Layer 5 of a small transformer language model trained on English Wikipedia (13 layers, counted from 0, width 64).
A neuron adds its activation times its output weights to the MLP's output. To switch it off is to set its activation to zero at one token and run the rest of the model.

Output weights of the MLP neurons that the questions are about. A number n stands for n times 0.0044.
n24: 16 -7 -19 -16 8 4 38 28 3 -24 -25 30 35 28 27 47 -2 -11 -87 20 -17 5 -33 -1 32 -12 -28 -54 2 -34 9 9 -3 -35 66 -6 -1 17 45 7 17 38 18 58 1 13 -16 -31 -26 61 23 -64 -22 28 44 -66 -1 -77 -34 -21 -25 0 -5 25
n36: -29 -2 19 -45 -14 14 -16 50 28 20 8 -21 -26 -10 24 -26 -44 -26 2 19 6 51 -2 -1 -3 -22 -31 1 -26 8 15 -7 -10 -2 25 27 41 -30 0 5 29 -8 13 2 26 -2 -3 -13 10 42 5 -9 -10 -33 4 -34 7 -12 -4 6 31 21 5 14
n62: -23 7 6 27 -5 -2 -39 2 41 25 -2 -21 18 -3 35 -11 -8 -8 -14 27 -2 -17 30 45 2 -32 -26 14 12 -39 -20 36 42 14 -37 -16 59 -12 -46 -26 -13 22 5 34 -13 20 -1 -40 8 26 30 -26 21 -24 1 -39 23 -31 -21 13 60 3 -36 -18
n88: 11 -26 24 36 -32 -18 -10 -3 19 7 -10 8 -18 -17 24 19 2 -3 38 -19 13 -10 -11 19 14 14 34 7 -4 -37 8 24 -15 21 0 -59 -13 30 -26 8 -26 -52 9 -31 31 22 3 -8 25 -9 2 -23 -14 -3 12 -10 30 -16 22 42 -1 -31 -18 6
n108: -20 -42 -9 2 27 -19 -17 36 -6 22 -26 -35 -42 7 -6 -1 39 -28 6 5 -11 4 6 -21 6 24 35 4 16 -18 -8 -1 -1 9 -22 11 25 -13 14 52 11 23 15 -10 39 -22 2 21 -6 9 -33 -11 -32 -19 -19 -2 7 27 -46 22 -14 38 -52 8
n110: -16 -3 9 -24 -68 -27 0 -1 45 9 12 24 7 30 -43 4 8 24 3 1 6 -3 29 -32 -8 -2 -43 -19 47 -22 8 -43 -11 -23 52 29 6 -8 -14 0 -22 16 -2 16 -1 -17 5 -12 -20 -23 -12 -6 13 -22 61 -23 -21 0 -15 20 53 10 -40 50
n200: 2 -34 -5 33 26 31 10 36 -18 1 -26 25 -35 31 -12 -15 -9 6 26 3 -6 13 0 -39 -26 -3 9 10 -16 -25 -15 3 22 -13 -7 -53 -12 -49 7 14 14 21 8 37 16 15 -43 14 34 -43 58 38 -14 27 -36 6 12 21 -19 -56 2 21 23 -22
n205: -19 3 -1 -2 0 -51 -21 1 21 4 2 -13 8 5 -7 18 1 8 -23 73 6 12 37 5 -3 9 -25 26 15 15 57 -35 2 -23 -8 8 35 -32 -34 -18 29 35 -53 41 9 -38 -30 28 -34 -17 -19 0 -13 -35 -4 22 19 47 -27 -9 18 -11 23 0
n218: 6 -15 0 55 -43 2 43 -24 4 -34 2 28 1 20 14 -33 -8 -30 -12 4 24 12 -2 10 -13 -11 -17 14 4 7 -5 21 -34 -4 40 -7 -55 6 38 5 31 -11 24 -14 7 10 -1 35 46 -19 -9 -18 -22 -1 10 -5 19 -37 -26 3 -53 -18 11 -19
n222: -55 21 19 3 -1 -35 -23 -46 24 14 6 7 60 40 -4 -8 -95 -1 0 -3 -36 4 -21 24 14 12 -7 -19 19 -20 -5 -2 34 20 19 -39 39 4 -12 49 -30 -27 36 -23 -3 -2 -5 17 -56 -36 -57 24 32 10 -14 10 26 -3 3 -29 12 67 -8 17
n244: 56 25 -14 14 34 -53 -53 14 -28 -19 -2 -58 5 20 -9 3 11 -29 12 -9 -7 5 -27 7 35 41 8 54 16 -21 -36 -52 -31 -5 44 12 13 6 6 -19 -8 -49 -19 43 15 46 5 40 -36 -17 13 -37 -5 -15 -22 47 24 8 10 -37 20 3 -12 41
n256: 15 -18 15 19 -8 -17 8 14 21 -21 11 -39 14 -19 27 -13 20 -15 -21 -34 9 6 56 17 -16 15 21 -10 -1 -10 8 -56 20 -2 -12 -9 -32 46 -39 -49 33 7 6 -3 -35 -18 -7 3 0 5 -27 15 5 -36 -12 13 73 -13 -25 -9 -54 18 18 -4
n282: 32 -19 -9 15 -5 -15 6 37 -40 1 8 28 -27 -19 -2 30 36 -14 -18 12 0 -16 -2 -13 30 41 -17 -11 29 -18 21 -48 -26 18 21 7 13 16 62 -10 27 -9 -13 60 -3 14 -57 -12 -51 -51 -13 -16 15 11 -8 -13 11 -53 8 -15 -33 19 7 15
n303: 37 7 -6 -2 7 34 10 69 23 -6 15 -3 13 1 26 -10 20 -6 11 1 -43 9 27 27 -24 -13 1 28 29 -5 33 -21 -27 -40 0 -12 9 33 -24 11 -10 11 4 1 -15 -6 -31 -9 -21 17 -37 -18 19 -8 -8 0 17 -28 -54 27 -10 26 30 15
n331: -58 -21 -47 9 -6 33 -10 34 -5 55 -1 -12 -27 -5 8 11 -39 -42 -13 -3 39 31 31 1 3 22 55 -48 12 -12 34 8 1 -11 11 -18 42 0 30 3 20 -54 -19 -21 36 9 2 -15 1 -4 54 -21 45 -2 -5 21 14 -41 13 -37 4 -5 -3 7
n364: 11 7 21 17 -17 52 -18 -23 -4 -23 -14 -19 -6 -39 39 -45 35 20 29 -45 -30 37 -50 -10 -26 39 15 -22 71 9 24 -46 -3 -6 51 -5 -16 -8 -20 -22 29 25 50 -39 -19 15 -6 16 22 -6 18 -3 -50 17 15 -10 -19 28 15 -56 -28 -5 22 53

Each question names a token from some text and the token that comes next. It shows the activations a of the neurons there, in the order above. A number n stands for n times 0.0092.

Then comes g, the gradient of the next token's log-probability with respect to the MLP's output, scaled to length 1. A neuron's effect is roughly proportional to its activation times (output weights . g). A number n stands for n times 0.0044.

" George", then " E"
a: -2 -18 -8 -7 -7 -8 -3 -1 -18 -18 -2 -10 -18 -16 -13 -11
g: -7 31 -12 -38 -43 7 4 -11 -7 -47 -29 -77 -8 0 43 22 13 26 -5 21 3 -27 -45 13 -21 23 30 -35 24 40 9 -41 23 3 32 -26 -26 -4 16 -9 9 16 44 -37 30 -3 -14 85 17 28 -16 22 -23 -18 -21 25 11 -35 -10 9 -14 -18 57 -10
Which neuron, switched off, raises the next token's probability most? n364

" is", then " award"
a: -11 17 -8 -15 5 -18 -16 -17 -12 -15 -3 -8 -18 -7 -12 -10
g: 24 6 6 -20 39 7 33 2 17 -25 34 -51 21 63 23 35 2 29 22 2 25 -7 12 -69 42 26 26 1 -38 7 -2 -21 1 3 53 -27 -9 -26 28 -59 -5 26 3 -33 -12 47 -23 -18 -16 -19 12 27 22 -3 0 -22 -37 13 -53 -17 -26 -45 -26 -32
Which neuron, switched off, lowers the next token's probability most? n222

"ne", then "ce"
a: -17 -16 -14 -8 -18 -3 -9 -13 -14 -18 -4 -13 -18 -9 -2 -13
g: 7 -20 -58 16 -19 -17 16 -2 -6 -13 -31 39 36 -20 -17 27 -18 11 2 27 5 45 -25 50 37 -14 -43 -26 1 -8 -17 20 -22 22 30 27 5 -22 -42 28 50 -29 -31 -27 -1 40 35 28 40 -29 23 2 -39 -43 17 10 25 -14 2 -58 41 -30 16 -43
Which neuron, switched off, raises the next token's probability most? n218

" in", then " 19"
a: -7 -17 -4 -18 43 -10 59 -7 -17 -18 -8 -18 -18 -16 -14 -8
g: 4 -28 -7 5 -3 -43 -47 42 22 -29 22 -22 2 51 52 -10 -23 51 15 19 67 4 -25 -49 -22 14 -37 -17 -57 42 20 24 -17 -11 -15 -34 -31 11 6 -11 -23 26 40 -23 -19 42 -4 16 8 -9 22 -6 -15 -6 -16 57 -38 -37 -2 15 24 -5 -13 30
Which two neurons, each switched off alone, lower its probability most, in order? n200, n282

"s", then "or"
a: -3 41 -16 -15 37 -17 -18 -8 -17 -17 -18 -10 -16 -18 -4 -18
g: 48 15 6 6 23 -12 11 -30 20 0 -36 -24 -27 23 10 -11 -1 18 -27 2 35 -7 25 -33 -23 12 1 32 -12 -23 -17 18 -65 -21 -4 -11 37 15 -25 9 2 -22 87 36 20 9 -17 19 17 -69 25 -27 -8 -7 2 -28 37 61 -66 -38 12 -19 -1 19
Which neuron, switched off, lowers the next token's probability most? n108

" V", then "e"
a: -6 -18 -11 -18 -17 -16 -16 -8 -12 -15 0 -8 -16 -16 -14 -9
g: -5 -20 -38 4 18 21 -18 60 -30 29 15 -27 13 19 -60 -16 20 -13 -57 13 -27 -22 48 -36 47 7 -18 22 -23 5 6 4 16 -32 28 -20 26 -49 16 -50 -17 20 -51 -15 -3 19 -7 -10 31 4 17 7 25 23 19 2 -5 74 -25 25 0 -52 14 29
Which neuron, switched off, lowers the next token's probability most? n222

" Li", then "n"
a: -4 -16 -12 -9 -4 -16 -17 -12 29 -17 -16 9 -4 -4 -10 -12
g: 4 15 -2 8 -19 3 -73 -60 10 -9 0 -55 41 8 -13 21 10 33 -27 11 12 18 -17 17 24 -7 -31 36 57 -9 4 5 -53 -10 23 40 16 18 -22 -11 0 28 24 -8 18 18 -7 56 -24 -27 -45 -13 -37 41 3 14 -13 -15 26 5 26 -39 27 -71
Which neuron, switched off, raises the next token's probability most? n244

"ad", then " "
a: -9 25 -9 -8 -16 -12 -12 -14 -8 -18 -12 -12 0 -11 -13 -5
g: 56 -8 -24 -7 -37 1 48 6 -9 -5 20 5 -6 -48 -8 -32 34 8 -46 20 9 -2 -2 34 15 5 5 -27 -21 10 28 -34 -29 -9 59 8 -58 -41 -42 4 18 36 -64 6 9 -7 22 -27 35 51 -9 30 -14 7 -42 -9 -5 28 -2 34 35 -39 -12 40
Which neuron, switched off, lowers the next token's probability most? n222

"lic", then "har"
a: -2 -13 -2 -18 -17 -13 -14 -6 -11 -18 -18 -18 -7 -16 -10 -11
g: -25 -20 14 13 31 0 72 21 -27 24 -2 -13 -25 7 -30 2 -47 21 33 -36 7 28 -10 -17 -22 -71 -7 7 -11 -17 -24 47 20 67 -53 4 0 9 25 -14 16 -19 -18 -36 0 -19 3 -24 27 -5 9 44 13 32 -2 -2 -73 2 14 19 10 41 26 -40
Which neuron, switched off, lowers the next token's probability most? n244

" |", then "\n"
a: -10 -13 -1 -6 -15 -9 -17 -5 -18 -15 -1 -18 -18 -14 -12 -11
g: 7 9 0 35 34 -38 -24 5 -39 -10 5 13 -2 -45 1 21 -4 21 -5 -26 -33 13 53 40 2 21 42 -14 -49 -24 35 -17 -59 16 26 13 -2 -15 19 -11 25 -38 21 40 -19 -3 35 -65 2 -26 -63 -17 47 28 17 -6 9 -14 46 -53 9 -4 -1 17
Which neuron, switched off, raises the next token's probability most? n282

"lo", then "an"
a: -3 -18 -15 -2 -1 -16 -18 -18 43 -18 -2 -18 -7 -11 -3 -4
g: -6 0 4 0 33 35 40 -25 -8 -19 1 -45 43 -4 -28 -30 -47 -10 2 21 51 -6 -2 -6 -20 -11 13 39 3 45 -42 -5 -37 23 -3 31 -50 -24 71 16 -28 39 57 5 39 29 -36 -11 -15 -23 -19 -20 -8 1 -19 22 -13 41 -2 -18 -9 -14 18 -60
Which neuron, switched off, lowers the next token's probability most? n218

"es", then " con"
a: -17 -17 -13 -17 30 -17 -7 -9 -12 -12 0 -11 -4 -17 -1 -7
g: 12 25 16 11 -49 -45 5 25 18 -2 46 46 -7 -13 -27 20 50 42 -36 16 22 -18 -23 1 -11 3 -18 6 0 30 -1 -40 -29 -30 3 -47 -43 -15 -15 -61 -27 -11 -3 -22 -22 10 55 -30 33 31 -1 -11 31 12 24 -9 11 63 13 -15 40 -57 19 -4
Which neuron, switched off, raises the next token's probability most? n108

" D", then "on"
a: -4 -18 -3 -4 0 -8 -16 -17 -16 -18 -9 -17 -16 -16 -14 -10
g: 20 -7 -11 42 8 12 -63 18 -18 -2 -13 37 21 -11 -14 -7 12 18 -3 -8 -3 -3 -19 48 -15 13 3 9 38 8 -55 -52 12 35 -17 10 6 -22 -48 1 -10 -11 -19 -77 -35 34 25 -15 48 26 38 10 -32 -33 1 -35 -38 31 20 -7 17 7 -2 76
Which neuron, switched off, lowers the next token's probability most? n282

"ved", then ","
a: -18 -14 -13 -9 3 -18 -14 -14 -16 -18 -18 -1 -18 26 6 -9
g: 2 31 39 -16 20 52 24 46 10 -49 15 -8 -3 27 -47 -18 2 5 24 34 -8 -54 -6 75 -9 -44 26 -49 3 -39 -37 3 12 -17 28 -2 -12 12 -13 -17 -36 -28 15 -33 -20 12 11 -53 49 -23 4 14 10 25 32 9 -45 -9 40 -24 -13 23 -3 2
Which neuron, switched off, lowers the next token's probability most? n205

" at", then " the"
a: -7 1 -18 -18 -1 -14 4 -2 -18 -18 -9 -11 -18 -18 -17 -4
g: 31 68 0 -6 -2 15 10 -2 -1 6 28 3 18 1 -3 -2 7 5 -13 -32 79 -69 -1 -34 26 35 -21 48 -22 -2 10 -21 -35 -25 -17 -22 -44 -22 4 59 22 -18 12 41 -58 -20 -13 29 -18 22 -29 40 -47 -29 0 0 26 -13 16 -13 -8 34 -13 -23
Which neuron, switched off, lowers the next token's probability most? n331

" critic", then "al"
a: -3 -18 -17 -17 60 -13 -17 -14 -10 -16 -10 -6 -17 -13 -18 -3
g: -12 11 21 5 21 -32 16 -56 -29 -33 -44 -33 -8 -10 20 -22 -20 -5 67 -38 -3 -7 42 -38 -28 35 26 20 -28 2 50 -7 -33 -24 10 49 0 -5 47 2 5 27 -26 -2 17 16 -12 -33 -34 7 -73 -25 36 -1 32 34 18 40 -5 12 21 -10 0 30
Which neuron, switched off, lowers the next token's probability most? n108

",", then " return"
a: -1 -3 -2 -14 -18 -16 -16 -11 -18 -17 -2 -11 -18 -16 -18 -6
g: -10 42 5 -8 35 -1 -34 33 21 43 -24 12 34 -4 -9 8 4 26 -17 -47 60 -3 -12 -38 -13 8 -26 24 53 -38 25 10 45 16 -43 22 -7 -43 5 -9 -56 4 -22 -71 32 -12 -5 -58 -11 17 -23 41 36 25 -16 -20 -18 -9 20 28 -4 -3 2 -21
Which two neurons, each switched off alone, lower its probability most, in order? n218, n282

"ian", then "-"
a: -7 -18 -16 -13 -14 -18 -17 9 -17 -17 -3 -13 -3 -14 -18 -5
g: -60 -24 -4 47 -4 8 -32 -38 33 32 31 9 22 -15 33 17 -7 17 -18 -31 20 -17 33 -2 3 -23 -56 -7 9 -41 -9 9 -12 -5 -13 41 12 36 15 -22 54 -12 -7 51 -41 -33 -7 -39 -14 -1 -26 -7 46 45 26 -22 30 -16 -58 38 -11 17 28 -26
Which neuron, switched off, lowers the next token's probability most? n200